Layer 4 of a small transformer language model trained on English Wikipedia (19 layers, counted from 0, width 96).
A neuron's activation on a vector x is ReLU(gate . x) times (in . x), where the dot is the dot product.
The model reads these tokens: "6" "6" "," " American" " Airlines" " announced" " a" " requirement" " for" " a" " new" " short" "-" "med" "ium" " range" " air" "lin" "er" " with" " a" " focus" " on" " low" "-" "co" "st" " per" "-" "se" "at"

The vector x that enters this layer's MLP at each token. A number n stands for (n - 500) times 0.0064.
0 "6": 388 479 692 320 529 538 455 510 545 525 559 441 645 500 527 491 448 207 281 621 79 347 282 517 679 341 502 470 357 374 385 466 499 611 756 636 207 693 486 549 524 718 449 501 481 307 680 704 586 560 629 512 487 660 554 461 648 597 441 594 646 469 429 353 121 584 631 361 519 587 479 263 653 786 655 400 307 575 297 541 435 622 312 590 301 817 745 681 613 441 399 443 515 430 521 608
1 "6": 545 541 524 119 436 368 781 478 421 589 628 581 492 364 470 375 576 329 402 575 165 390 305 653 737 340 596 510 468 321 356 434 465 615 812 672 351 398 542 712 476 609 567 545 394 331 804 506 653 545 547 659 709 374 684 416 545 476 328 630 652 317 318 336 286 500 578 272 564 580 539 474 345 721 865 293 299 340 312 593 443 432 390 613 582 565 514 478 462 630 582 620 657 581 441 594
2 ",": 601 580 576 252 555 386 604 480 470 499 481 557 485 416 449 346 536 332 503 618 296 410 284 620 908 234 531 714 381 240 351 578 536 441 883 756 268 390 511 640 599 669 531 358 362 408 774 504 718 571 716 499 466 295 753 456 580 547 328 715 646 491 469 389 298 228 592 355 484 621 304 368 381 760 714 363 300 425 381 539 523 663 529 669 550 547 547 345 434 455 607 385 547 593 527 440
3 " American": 613 620 506 238 468 326 704 274 559 665 527 531 326 434 396 387 556 174 366 739 193 563 380 534 608 371 595 245 345 338 221 418 450 586 857 576 361 443 578 673 677 670 631 462 460 457 759 740 693 616 629 626 586 420 710 455 700 443 338 666 639 317 444 544 431 444 525 371 516 674 446 441 360 790 502 230 349 425 397 567 426 484 517 642 398 586 517 401 497 289 687 413 532 762 540 419
4 " Airlines": 554 636 543 212 430 476 619 365 564 637 428 606 374 364 389 444 553 142 429 820 108 464 384 573 702 494 717 450 472 374 382 434 562 423 763 603 316 531 463 446 626 706 728 586 401 575 823 612 693 400 603 591 489 508 688 425 613 512 435 571 440 337 672 347 465 315 493 308 494 741 549 312 406 771 518 191 321 334 286 488 469 515 352 520 541 563 559 349 508 429 610 582 576 856 529 500
5 " announced": 701 636 570 298 648 504 591 334 581 710 535 460 446 180 388 117 551 327 321 607 252 571 244 646 681 180 705 514 516 280 417 386 562 487 638 738 430 468 583 694 658 743 626 446 432 455 758 491 548 484 494 659 426 367 586 379 590 440 563 542 463 291 541 484 503 380 564 232 523 621 473 383 520 657 731 345 418 409 214 630 406 541 307 416 670 529 657 602 474 475 459 497 611 688 676 610
6 " a": 632 699 523 275 456 442 687 493 458 581 560 468 353 170 486 321 516 194 408 701 264 676 262 485 583 159 607 517 467 258 457 512 611 564 836 729 365 430 556 537 434 584 505 425 371 468 720 535 673 408 570 531 591 419 670 496 786 343 310 744 586 455 313 365 335 429 747 449 502 609 367 273 342 810 659 340 565 483 414 703 577 570 528 668 444 471 463 574 575 353 680 540 585 519 431 506
7 " requirement": 683 771 564 453 609 518 545 396 515 634 423 430 547 312 382 206 485 238 355 694 210 627 251 431 611 375 691 612 579 352 503 593 450 651 622 619 291 525 469 509 547 542 672 535 449 409 788 531 701 523 448 602 606 552 590 388 685 431 581 576 658 311 636 259 499 230 475 295 528 617 446 360 351 650 646 175 88 587 331 481 358 430 398 503 712 581 522 526 511 519 702 449 553 792 652 457
8 " for": 634 576 489 211 645 493 597 403 478 567 614 478 436 302 549 230 561 395 287 455 277 486 318 606 654 220 689 480 430 339 333 653 545 493 863 710 507 464 514 640 541 626 531 547 284 315 786 435 700 704 565 524 519 442 765 559 627 289 447 559 504 516 431 357 428 469 581 232 659 699 355 457 465 652 727 218 266 374 452 500 438 671 497 446 617 580 594 349 608 109 592 548 592 560 560 609
9 " a": 641 690 526 279 462 436 696 506 465 583 550 469 340 167 496 316 514 190 413 689 256 676 272 471 572 149 622 511 472 269 448 519 631 565 850 725 385 424 553 538 423 576 500 427 385 482 722 541 659 402 561 515 588 409 654 516 791 340 312 749 572 453 315 369 341 427 749 434 502 607 366 262 352 804 653 335 556 499 429 697 564 572 542 665 448 479 462 556 572 353 685 538 599 515 441 505
10 " new": 699 625 446 381 501 327 633 409 577 616 495 250 388 252 421 289 557 167 378 444 232 625 286 547 508 121 607 353 469 385 359 586 534 641 797 636 430 336 471 660 616 603 546 592 458 335 817 559 834 583 521 549 774 441 709 498 627 433 443 672 547 436 580 475 490 409 574 335 521 602 449 344 443 725 561 256 246 494 432 630 558 585 424 661 451 676 613 495 457 371 673 396 459 726 504 473
11 " short": 686 478 616 398 750 403 677 380 545 685 558 362 341 341 478 293 565 265 272 525 143 517 274 607 382 196 361 300 483 308 407 589 603 557 656 712 487 489 529 551 547 549 519 413 292 478 792 499 772 477 669 625 731 296 693 600 410 356 433 656 608 519 573 390 428 440 678 404 582 643 453 370 641 635 662 336 320 521 530 681 621 469 336 655 469 500 475 425 462 327 834 437 482 519 614 468
12 "-": 595 411 458 250 514 365 620 443 505 671 531 331 243 320 514 459 546 262 524 582 278 482 385 422 707 346 628 572 491 296 370 625 610 566 815 802 347 424 605 459 523 632 570 422 312 451 876 616 749 600 484 627 639 386 568 580 627 448 423 696 539 353 313 348 299 443 529 257 471 587 334 342 472 702 811 170 347 368 523 643 541 762 568 424 473 591 538 305 545 357 529 473 540 680 625 587
13 "med": 582 549 523 314 569 386 744 393 439 825 639 500 339 315 460 433 367 426 330 540 109 579 246 493 584 473 630 367 500 354 546 546 544 488 797 675 508 384 712 608 466 627 657 601 319 350 795 426 659 635 618 399 610 375 652 490 618 395 464 672 482 276 583 430 413 194 552 182 617 677 392 279 444 682 743 437 458 373 378 485 299 473 462 594 481 456 767 472 453 376 631 498 640 528 609 601
14 "ium": 630 647 453 233 620 466 591 386 584 677 372 397 487 504 300 487 479 270 404 632 113 603 297 322 631 339 528 566 500 399 216 525 566 462 881 623 374 428 649 642 457 569 526 441 386 481 943 726 800 496 571 426 572 304 609 428 560 510 412 700 579 150 583 409 566 375 421 218 594 735 521 384 382 691 603 326 391 271 503 585 518 510 459 644 571 596 651 429 357 431 644 550 517 569 517 493
15 " range": 575 768 513 225 700 399 556 502 655 637 322 389 463 301 489 338 565 320 310 775 131 647 345 531 669 293 486 542 580 244 353 499 536 566 737 616 339 447 444 619 422 574 592 428 450 385 931 495 589 210 671 609 648 405 532 470 531 558 365 606 640 398 679 280 531 267 501 360 674 631 626 608 392 643 598 286 267 535 518 620 499 362 362 658 653 630 593 380 544 353 654 505 519 442 476 583
16 " air": 683 525 694 350 558 442 542 487 670 718 422 311 368 278 569 410 543 153 415 734 175 642 357 665 609 210 587 256 523 250 383 396 622 430 738 705 404 500 464 531 606 575 625 430 292 529 881 529 626 384 607 662 595 376 627 514 558 484 545 593 434 307 746 290 463 477 621 172 648 657 549 404 472 615 469 346 370 401 364 688 611 458 365 600 511 485 518 405 466 436 592 475 608 728 526 513
17 "lin": 673 604 509 209 608 383 609 379 499 625 559 527 306 491 417 462 427 420 436 616 128 482 227 453 641 466 656 588 365 503 547 567 624 758 864 617 377 581 589 477 364 467 685 560 294 425 779 448 679 664 291 415 678 453 704 411 446 479 419 681 574 358 480 218 549 145 584 392 535 590 521 303 531 713 635 184 259 536 490 491 425 542 471 614 523 580 685 222 631 313 563 517 692 513 540 501
18 "er": 738 574 656 350 637 511 669 481 327 637 555 601 402 448 375 422 467 286 458 612 24 493 418 389 516 278 587 686 512 485 351 550 662 623 842 611 424 499 602 581 567 441 592 513 384 480 819 454 666 664 365 543 615 409 685 477 463 428 608 667 588 293 410 306 507 278 587 222 511 567 424 347 539 805 696 39 432 254 449 588 361 578 498 651 560 459 567 364 538 416 592 408 440 492 615 495
19 " with": 504 503 476 266 624 507 624 495 607 550 501 525 338 300 535 333 492 321 270 611 205 564 384 556 809 245 666 436 468 388 338 702 560 623 896 748 475 461 606 595 560 598 568 516 268 206 770 458 728 598 511 582 523 338 670 476 634 258 386 600 492 524 387 376 402 250 516 407 616 659 288 391 500 686 539 256 292 482 550 557 535 667 536 412 503 540 664 403 587 167 547 617 581 529 647 630
20 " a": 640 680 540 295 460 423 706 550 473 604 525 459 334 162 528 300 510 187 398 714 269 705 285 446 575 123 596 503 484 278 453 539 648 570 862 725 400 420 542 523 405 552 505 436 417 491 715 536 645 404 558 491 598 410 638 528 785 355 315 761 553 451 308 374 369 438 740 408 507 579 364 237 378 783 605 316 547 517 448 710 553 554 545 652 449 466 472 530 592 358 680 552 626 486 466 506
21 " focus": 715 680 662 361 646 299 516 414 672 678 400 474 480 194 407 121 478 354 326 713 176 661 206 501 649 362 527 510 618 265 416 562 701 479 541 664 347 366 507 527 470 584 403 457 466 513 819 636 702 407 492 667 413 443 537 493 404 442 533 589 534 546 571 295 460 373 667 387 608 755 545 455 492 638 538 190 341 469 480 732 505 487 290 506 565 532 545 293 658 433 740 450 563 586 636 667
22 " on": 570 435 459 332 573 547 592 452 564 746 562 551 404 237 527 386 510 328 291 578 252 648 343 480 601 219 543 407 295 215 325 640 522 518 835 687 539 545 555 613 429 697 725 467 244 267 765 429 589 633 618 540 619 363 641 601 690 335 457 697 543 488 484 406 419 259 614 202 586 591 313 353 525 534 626 262 359 453 538 812 455 552 601 478 630 504 658 443 446 221 587 506 612 521 618 643
23 " low": 591 619 550 361 704 252 684 478 626 702 531 202 426 284 400 314 573 74 263 613 244 699 371 496 637 201 477 357 670 331 361 594 440 657 711 641 508 619 396 510 593 602 583 543 379 409 806 452 781 470 589 533 721 347 567 657 566 522 513 667 492 308 629 358 543 552 490 366 631 609 336 542 543 659 611 252 222 418 462 573 553 447 437 577 551 491 565 375 458 306 712 544 496 532 499 517
24 "-": 595 389 462 254 506 363 636 482 508 689 505 326 242 316 541 451 542 261 512 598 289 506 399 396 700 319 626 571 491 316 366 639 626 563 826 803 375 418 594 451 505 613 579 418 337 462 876 605 740 616 486 605 640 384 553 607 621 462 424 698 528 345 316 355 319 451 519 234 466 580 331 310 498 684 776 157 335 386 542 646 530 757 565 412 483 593 542 272 560 366 516 485 562 652 649 583
25 "co": 570 595 637 217 705 387 743 407 571 775 497 653 325 438 420 435 573 388 592 740 134 514 285 438 592 246 591 426 463 223 317 538 518 673 819 608 343 532 612 465 458 566 419 392 322 465 861 611 474 505 364 578 635 388 494 442 689 494 357 673 556 213 536 315 645 250 481 253 634 470 503 355 433 649 552 269 432 458 493 672 448 481 691 588 501 511 668 283 687 449 545 547 579 514 612 499
26 "st": 393 649 605 331 606 526 843 515 399 812 493 454 360 437 500 300 511 242 363 525 128 470 522 404 500 382 541 516 643 422 415 589 541 644 811 629 469 359 559 506 452 583 606 515 335 424 927 289 649 689 623 620 724 347 608 605 472 550 419 582 531 312 587 359 393 288 576 315 563 602 525 319 442 748 679 145 438 239 531 496 379 522 423 590 446 500 592 453 624 342 660 405 539 378 596 611
27 " per": 813 599 715 524 675 483 778 480 481 518 425 426 431 386 535 316 450 35 316 577 225 580 165 385 489 222 585 463 649 454 558 666 642 593 641 712 506 554 563 491 399 518 400 456 311 501 741 471 752 581 499 455 627 316 781 396 641 304 329 748 519 396 425 317 426 484 712 259 656 481 488 289 548 528 525 315 240 550 435 525 624 541 558 552 532 440 549 525 476 419 629 577 593 569 572 453
28 "-": 592 387 464 254 501 362 635 489 511 689 498 328 244 313 552 448 543 257 508 604 292 517 398 393 705 315 625 572 497 316 368 645 627 561 833 796 376 413 593 447 505 606 578 424 344 458 874 603 736 622 488 602 641 379 547 606 620 463 427 695 525 343 316 356 324 452 519 232 471 577 331 303 504 683 770 157 333 388 542 654 531 757 563 405 482 588 546 266 561 370 515 483 567 648 658 579
29 "se": 525 698 559 346 646 499 660 435 366 752 481 481 311 386 398 343 533 349 537 556 167 513 277 494 527 229 522 446 570 346 342 568 618 525 838 607 489 319 652 577 380 561 462 550 402 557 860 529 757 524 589 488 609 295 618 499 462 520 440 798 511 311 521 364 437 339 503 156 609 599 581 249 508 856 705 328 520 350 423 537 476 506 339 648 592 561 580 306 767 492 668 449 614 358 500 376
30 "at": 371 646 563 256 588 440 758 498 328 753 444 511 387 406 362 380 486 261 300 504 129 624 461 388 627 421 596 559 446 337 237 599 659 672 823 631 457 463 713 569 377 350 568 617 372 514 834 302 692 624 536 606 619 420 677 593 460 479 535 752 521 440 486 484 323 210 476 254 517 668 604 338 539 682 565 245 439 346 466 718 558 568 400 608 415 611 657 340 426 426 745 395 572 494 505 478

Each question shows the input weights of one neuron of the MLP. A number n stands for (n - 500) times 0.002.

n163 gate: 485 307 484 648 526 571 418 580 561 465 486 516 539 341 629 460 494 507 434 552 552 524 473 510 429 381 455 377 622 481 483 489 543 511 558 561 407 609 664 538 516 507 566 533 564 497 582 511 360 411 508 321 335 676 517 428 329 601 609 568 461 415 360 529 412 367 387 610 516 453 626 537 297 461 515 474 524 462 620 500 789 406 632 475 614 575 576 615 378 420 473 525 460 576 538 426
n163 in: 599 709 508 430 491 434 500 555 438 566 554 621 478 588 410 467 511 598 463 534 466 446 479 439 574 530 517 479 480 466 504 485 510 518 458 467 620 478 359 498 445 437 458 482 438 574 398 572 626 576 485 656 545 406 506 613 578 574 351 379 545 516 550 579 594 544 576 422 423 525 407 408 530 548 527 385 434 543 448 513 339 565 479 498 459 413 464 455 553 535 597 482 422 449 487 530
On which token does it fire most? 15 " range"

n65 gate: 510 485 503 505 469 508 514 495 451 511 507 496 517 492 487 516 475 515 499 506 490 485 520 513 519 509 476 501 496 530 494 471 496 508 543 507 502 502 534 478 467 512 486 494 519 491 501 500 525 475 515 514 521 524 525 499 469 482 498 474 494 534 495 483 523 516 489 499 495 460 463 506 476 465 519 513 501 501 500 514 497 512 496 501 503 501 506 516 516 513 495 485 526 489 459 490
n65 in: 509 507 510 488 519 519 504 494 479 521 499 477 504 508 500 473 505 486 503 496 493 509 510 482 510 504 475 503 504 472 521 502 512 477 522 503 496 505 489 491 507 489 515 487 503 499 524 504 487 488 520 492 507 493 521 476 502 471 499 514 503 545 512 523 485 501 473 516 518 469 473 503 506 478 523 485 510 500 533 488 492 510 508 530 484 497 516 462 497 517 464 501 518 500 503 502
On which token does it fire most? 1 "6"

n91 gate: 554 469 480 544 508 563 526 543 482 473 621 544 448 481 464 512 503 445 450 490 494 551 472 508 512 462 528 465 491 496 508 514 495 529 561 492 500 480 546 470 524 522 519 464 466 453 508 525 512 478 489 502 470 513 494 484 486 514 478 456 538 533 502 535 510 508 509 527 480 546 550 516 494 452 488 487 479 517 421 499 537 548 515 420 459 539 496 513 484 519 516 523 512 478 439 512
n91 in: 493 556 510 483 495 474 456 475 497 566 398 469 527 498 561 500 491 476 555 514 520 441 524 478 551 534 487 518 516 528 487 470 521 421 459 554 424 526 528 550 468 534 497 515 483 509 550 409 540 518 550 458 546 446 528 490 416 488 558 512 491 461 460 511 502 497 477 513 509 450 420 475 494 524 440 508 555 526 526 499 499 449 535 524 534 473 477 505 527 578 496 485 445 519 536 509
On which token does it fire most, and how strongly? 2 ",", at about 0.15

n185 gate: 541 537 523 561 596 468 511 477 465 478 453 499 537 489 502 520 584 488 402 543 556 501 499 531 461 527 482 470 524 485 467 499 490 509 432 540 493 541 446 503 493 459 555 546 463 502 427 469 423 569 561 471 568 514 518 475 468 513 454 490 452 449 546 516 462 466 495 511 442 543 553 446 458 559 539 474 534 454 546 515 505 532 461 577 480 554 461 499 504 421 505 548 492 484 465 491
n185 in: 480 464 523 560 546 480 529 434 497 434 511 525 521 512 519 520 546 491 503 527 557 557 492 524 469 493 483 491 466 462 523 482 480 484 444 550 519 503 495 464 500 469 568 545 454 494 492 463 481 536 494 529 556 532 488 512 455 545 401 470 470 436 510 483 468 435 554 532 455 490 533 423 480 564 544 493 520 400 540 516 531 568 431 531 510 508 492 538 447 420 519 555 535 487 478 535
On which token does it fire most, and how strongly? 26 "st", at about 0.81

n148 gate: 538 545 489 473 505 497 482 465 480 475 460 512 464 481 518 537 491 489 480 529 507 488 500 510 482 528 482 485 548 484 554 501 525 516 487 527 466 565 505 553 446 609 538 472 501 477 487 413 536 384 523 553 471 526 499 464 495 479 452 538 506 450 430 519 498 490 535 502 496 509 435 468 487 439 486 523 519 563 524 519 547 491 517 508 493 473 513 521 497 500 559 552 438 484 504 504
n148 in: 525 532 481 465 498 534 483 492 467 440 509 496 494 471 464 530 534 514 479 519 502 494 506 567 496 520 495 503 510 479 553 510 553 498 510 511 477 544 551 494 454 545 528 501 491 499 514 438 481 457 502 506 531 449 456 503 536 439 429 516 502 472 536 490 464 509 514 522 522 502 440 510 535 465 557 519 525 513 496 536 498 507 498 550 456 491 473 474 549 509 515 518 426 505 480 468
On which token does it fire most? 6 " a"

n55 gate: 641 263 492 589 690 431 667 76 557 352 392 612 198 532 347 320 352 636 389 560 376 438 461 556 302 527 400 496 627 735 408 363 434 413 431 611 594 534 504 665 547 612 356 500 511 236 614 416 407 595 675 398 338 550 253 577 486 517 583 471 560 454 541 466 558 629 723 659 462 567 520 443 362 458 412 489 699 707 577 625 420 552 630 308 476 563 803 406 410 712 640 626 511 563 449 635
n55 in: 542 452 331 576 619 331 529 245 343 259 474 679 491 409 518 544 514 483 427 605 329 516 490 744 424 413 414 464 540 558 227 542 479 415 496 557 578 500 336 524 549 642 387 374 424 484 581 449 375 503 654 427 530 652 398 433 354 408 659 536 609 487 435 580 720 518 618 734 564 486 512 447 399 527 410 632 616 689 541 520 538 559 380 503 556 571 659 348 625 596 429 527 472 646 387 559
Its three highest activations, in order, are on tokens 21 " focus", 11 " short", 5 " announced"

n49 gate: 605 379 490 606 669 355 519 572 592 411 431 466 700 313 490 430 399 783 301 590 489 465 687 629 385 507 682 478 575 454 565 447 689 425 366 712 431 500 443 519 532 350 500 457 591 302 539 552 599 432 540 423 612 451 424 560 673 519 511 369 548 288 714 708 619 513 345 732 525 665 404 373 392 309 630 538 247 629 416 529 469 580 413 398 234 429 457 503 440 576 599 515 389 589 351 525
n49 in: 513 446 312 424 562 362 428 544 426 601 460 392 463 531 579 337 472 368 481 535 627 542 508 604 322 512 485 336 348 605 785 531 417 627 446 261 168 571 570 613 645 451 650 352 329 614 508 553 485 681 354 698 525 653 682 665 601 721 410 600 407 530 481 652 542 456 215 591 313 692 595 414 559 449 184 455 461 615 527 912 610 314 580 377 492 485 473 623 365 405 411 500 504 691 461 484
On which two tokens does it fire most, strongest first? 10 " new", 7 " requirement"

n44 gate: 505 507 411 594 498 553 541 460 585 464 516 515 490 478 476 516 518 522 504 433 490 509 480 520 482 515 520 551 477 509 548 557 536 603 548 400 494 425 443 409 546 518 567 540 543 528 441 533 497 567 497 482 455 503 520 453 613 502 455 496 563 382 474 403 533 447 490 486 416 591 607 503 509 576 551 528 410 494 402 549 472 444 443 412 491 464 483 560 477 445 533 623 446 472 486 509
n44 in: 549 469 467 596 501 488 516 494 464 541 514 526 509 486 464 487 468 486 495 509 509 514 580 485 520 440 471 532 427 541 515 477 470 580 532 502 466 501 447 393 479 487 585 508 592 501 462 553 519 473 577 560 482 442 585 506 512 503 410 458 527 511 509 488 508 464 536 471 489 583 521 511 427 531 520 479 413 489 472 532 507 454 478 425 497 485 525 519 510 444 482 509 474 496 526 549
On which two tokens does it fire most, strongest first? 7 " requirement", 4 " Airlines"

n115 gate: 515 491 525 517 490 475 484 428 434 502 503 484 554 452 503 522 486 514 493 448 428 485 528 510 498 496 510 498 521 536 492 493 454 486 537 479 543 555 519 456 505 466 537 519 506 509 491 544 487 455 543 487 493 507 480 481 447 496 526 523 506 510 512 527 533 465 555 515 457 479 486 500 488 525 527 509 520 495 498 495 444 513 538 458 511 507 511 501 512 493 498 480 494 512 520 516
n115 in: 494 515 546 498 468 510 496 473 465 479 508 506 512 501 478 526 523 525 509 478 422 484 557 512 475 504 506 461 514 523 493 478 467 511 553 511 546 511 510 465 523 480 484 506 478 499 499 516 480 507 500 457 536 504 461 479 495 463 512 509 525 493 520 460 509 495 513 519 483 505 476 511 541 542 505 499 506 510 542 486 502 525 544 490 503 459 460 508 523 513 464 463 522 489 504 500
On which token does it fire most? 18 "er"

n194 gate: 482 513 509 488 533 501 530 487 518 511 509 527 526 508 492 484 539 470 503 476 527 463 488 499 514 488 466 452 507 498 469 475 535 468 465 472 470 517 532 485 506 511 509 496 489 498 497 517 497 529 522 523 530 446 503 478 534 490 520 497 504 507 519 515 498 501 500 521 453 511 506 510 473 487 517 451 493 492 511 503 490 510 485 487 502 484 477 505 499 527 500 510 521 499 488 520
n194 in: 492 519 514 490 530 489 502 467 489 496 502 490 511 511 505 502 494 493 511 495 518 505 488 502 515 489 487 472 508 495 482 492 521 467 520 497 491 511 540 467 511 496 511 496 494 496 501 510 505 500 502 509 500 469 503 477 530 502 508 496 501 506 508 503 497 506 506 514 470 501 495 499 489 504 503 476 485 491 494 510 492 529 471 492 506 485 503 505 530 503 500 483 490 514 492 518
On which two tokens does it fire most, strongest first? 3 " American", 5 " announced"

n157 gate: 606 649 538 552 727 402 372 478 553 551 405 563 515 449 688 374 663 559 481 334 512 573 661 396 378 543 396 304 559 644 420 457 768 459 529 626 775 549 541 551 453 514 685 659 141 485 571 416 527 517 314 838 385 569 345 323 708 513 390 568 564 515 359 478 442 485 470 638 370 391 314 636 394 412 529 727 586 236 473 460 550 659 405 492 448 660 229 399 566 484 298 386 564 422 309 662
n157 in: 619 461 461 637 892 504 436 386 464 496 529 411 389 150 620 559 293 619 512 357 564 567 382 616 437 565 532 415 362 581 397 319 395 483 429 693 582 570 372 443 415 424 587 433 307 792 553 366 720 658 705 718 389 516 418 412 376 509 597 541 492 547 381 577 655 629 445 733 508 313 422 609 186 745 522 418 556 332 254 737 539 574 449 797 599 327 565 639 624 426 440 487 516 326 403 422
On which token does it fire most? 8 " for"

n184 gate: 511 546 479 506 496 502 495 507 494 476 493 502 516 511 498 509 497 516 505 478 497 511 483 490 489 526 511 505 490 493 504 483 498 500 514 496 508 512 522 517 501 487 519 490 491 493 494 495 515 497 493 499 499 500 496 521 493 494 495 504 497 480 493 487 516 509 484 507 493 496 500 494 528 516 491 493 502 498 500 497 506 518 495 496 475 507 490 479 505 533 512 461 519 480 495 484
n184 in: 495 488 499 503 481 491 500 522 477 514 501 467 496 496 500 470 515 507 495 523 482 507 518 519 513 484 477 497 481 497 496 509 490 524 454 499 524 482 483 497 527 510 498 534 474 515 493 485 491 509 506 506 517 489 505 506 515 503 505 513 488 508 506 496 492 483 495 516 521 506 500 490 498 497 487 490 510 493 512 515 482 478 483 511 476 510 517 505 504 479 503 554 521 487 503 492
Its three highest activations, in order, are on tokens 30 "at", 29 "se", 17 "lin"

n199 gate: 375 642 364 427 571 468 410 573 427 587 427 455 486 456 502 483 651 415 508 426 477 536 417 597 441 565 415 393 527 452 526 500 496 587 486 418 440 396 507 586 476 512 541 556 513 407 624 420 562 459 570 551 524 578 575 494 533 469 554 448 531 553 358 517 543 573 554 594 432 393 536 529 544 387 514 644 560 358 534 460 468 463 713 526 491 492 546 568 515 478 444 504 385 483 547 561
n199 in: 459 532 413 571 520 539 407 460 553 537 504 477 484 462 526 405 473 460 540 373 474 548 457 536 471 513 528 532 609 500 546 434 453 496 512 416 570 511 484 573 496 473 530 505 529 515 483 572 519 524 637 547 560 553 487 428 600 555 491 592 502 447 389 491 489 442 590 500 474 520 481 495 578 377 566 469 521 399 496 409 392 450 624 397 441 405 611 482 448 617 371 502 587 491 622 549
On which token does it fire most? 26 "st"

n147 gate: 510 579 435 507 470 487 512 408 497 564 543 504 519 485 488 510 469 478 489 440 408 513 513 559 545 537 495 496 514 529 510 438 490 435 551 518 434 532 563 508 461 472 469 450 541 495 536 493 398 486 515 581 518 506 499 487 428 538 514 489 492 492 581 506 500 510 493 521 502 426 444 482 485 447 521 476 516 524 596 524 589 563 517 496 486 483 496 516 528 514 480 524 478 494 469 461
n147 in: 493 527 451 504 480 539 505 442 448 570 526 508 518 489 480 499 461 461 498 455 454 499 517 516 527 530 471 505 524 532 507 440 498 449 553 527 436 534 569 479 447 471 498 504 520 503 511 492 419 479 518 565 548 512 535 486 409 516 486 495 476 512 541 514 499 516 493 510 496 440 463 504 483 417 525 492 508 524 584 525 542 549 501 537 500 516 528 501 568 500 447 521 456 502 467 477
On which token does it fire most? 30 "at"

n247 gate: 495 500 598 596 537 471 399 358 443 596 441 404 591 368 449 416 600 356 505 426 444 512 551 500 439 497 465 421 577 508 490 490 458 524 702 623 544 519 543 481 376 459 351 593 544 569 378 438 615 369 272 500 639 549 513 542 518 486 487 621 573 591 587 539 569 535 490 530 446 413 341 595 414 380 449 532 263 568 426 523 461 636 598 536 469 411 546 611 535 554 515 411 466 586 394 589
n247 in: 388 574 488 590 420 197 613 667 589 199 463 448 506 537 548 509 649 581 550 414 494 595 494 575 488 337 494 333 442 612 549 575 668 529 371 385 525 462 356 487 643 495 597 436 376 409 609 621 470 526 482 673 634 530 436 482 597 451 384 391 468 388 506 451 438 347 538 522 637 633 729 503 765 593 416 611 606 380 542 484 556 417 500 463 506 532 597 465 455 386 461 381 444 342 633 448
On which token does it fire most? 10 " new"

n37 gate: 616 561 431 586 563 512 464 437 567 589 559 523 473 468 580 434 500 527 480 439 401 544 479 493 554 485 416 500 543 500 411 636 429 474 607 489 545 479 638 426 402 498 548 569 478 484 470 496 459 421 460 597 507 562 568 419 522 518 438 502 482 651 543 529 491 545 469 455 487 458 418 565 434 442 578 507 439 524 504 464 547 431 560 420 458 468 453 486 402 508 389 395 516 692 440 549
n37 in: 575 509 483 515 531 507 446 424 526 532 442 558 455 566 550 530 509 563 516 447 479 539 495 439 527 525 437 568 569 380 495 616 532 519 506 500 538 442 491 479 426 553 497 567 506 502 543 447 484 491 480 606 514 582 460 426 539 452 429 554 472 534 509 519 503 549 383 462 534 514 454 460 485 518 575 527 500 439 555 444 514 453 593 460 463 397 507 462 511 477 298 515 602 592 503 458
On which token does it fire most, and how strongly? 12 "-", at about 1.2

n12 gate: 613 411 294 486 506 366 339 386 320 506 523 553 553 537 625 495 512 585 500 520 539 461 444 500 421 511 519 399 585 618 514 450 602 453 574 402 487 629 405 391 613 457 540 466 462 514 599 571 547 393 457 770 474 580 395 456 417 683 610 536 527 606 559 564 453 440 559 632 417 708 706 495 517 330 446 394 338 596 450 514 672 632 407 557 408 415 404 344 519 451 422 354 647 528 480 489
n12 in: 358 728 648 500 543 469 440 589 512 426 561 594 536 258 371 601 511 376 455 508 690 586 445 505 527 563 425 700 412 574 472 503 563 445 599 511 470 463 431 403 434 432 483 444 487 423 590 356 513 402 345 718 535 564 489 535 329 476 593 538 524 537 612 435 492 549 437 522 532 482 721 495 448 526 485 534 505 669 401 682 431 400 428 631 522 495 412 476 275 433 519 446 532 571 522 373
Its three highest activations, in order, are on tokens 21 " focus", 16 " air", 4 " Airlines"

n236 gate: 449 718 322 363 492 455 455 183 524 496 331 356 452 507 443 518 387 455 479 434 515 542 464 314 560 716 482 398 658 377 372 568 420 861 514 634 490 559 569 554 496 471 526 480 595 373 344 465 407 454 526 644 560 595 463 592 376 594 366 317 254 454 342 796 379 388 444 461 528 531 333 674 387 483 488 636 637 617 574 515 426 798 728 570 533 589 601 590 640 518 768 534 444 525 460 511
n236 in: 455 647 299 510 503 503 461 166 486 425 410 404 377 497 558 491 375 427 472 503 510 500 446 395 610 598 466 459 545 406 356 450 368 782 512 598 471 434 557 381 538 520 576 436 688 448 291 386 484 497 526 742 410 546 510 559 332 483 402 396 467 537 518 578 327 465 558 443 667 422 350 613 484 511 396 622 440 651 577 655 380 712 684 539 664 557 557 603 569 696 681 539 451 532 437 551
Its three highest activations, in order, are on tokens 3 " American", 19 " with", 30 "at"

n119 gate: 471 588 419 479 599 413 485 692 594 489 419 408 456 362 386 331 531 616 682 470 560 507 413 500 575 423 497 473 690 590 575 420 655 640 425 728 695 503 500 532 540 425 467 556 503 341 574 321 741 334 382 392 282 451 490 516 551 627 550 626 500 481 703 624 625 534 548 575 274 210 358 519 530 464 596 632 503 654 448 421 669 517 380 432 411 554 520 548 394 442 447 580 251 553 380 443
n119 in: 428 369 350 599 390 613 445 474 644 379 461 415 434 761 500 500 617 469 534 669 377 580 379 482 651 500 481 360 651 396 307 485 363 410 563 338 529 359 389 809 496 441 583 389 436 447 547 440 351 586 535 789 756 500 433 580 656 297 387 571 377 850 389 470 561 496 645 545 599 679 664 631 765 440 351 380 631 418 371 385 496 291 492 563 690 368 535 337 646 259 450 311 677 457 681 563
Its three highest activations, in order, are on tokens 23 " low", 10 " new", 5 " announced"

n118 gate: 551 543 616 584 417 467 714 408 447 616 331 614 599 519 503 349 658 595 518 650 344 642 566 623 430 440 478 396 581 522 554 465 374 404 461 445 509 398 383 466 481 576 497 485 500 466 491 469 419 324 739 633 512 623 449 457 660 431 456 514 594 647 605 587 689 636 545 798 528 439 278 561 557 563 540 442 340 561 367 377 491 577 515 378 355 443 516 364 353 420 456 337 317 406 538 510
n118 in: 393 532 592 567 513 618 605 292 457 413 358 647 429 647 285 424 488 352 358 666 412 593 676 588 517 539 430 572 494 577 361 595 530 450 392 584 467 423 478 478 461 487 598 544 552 515 309 425 541 601 684 413 604 596 394 479 732 487 673 492 477 410 330 514 553 458 460 489 523 420 366 626 539 514 688 514 432 538 366 366 509 700 596 351 424 582 589 423 618 570 453 358 503 414 450 485
On which token does it fire most, and how strongly? 3 " American", at about 1.2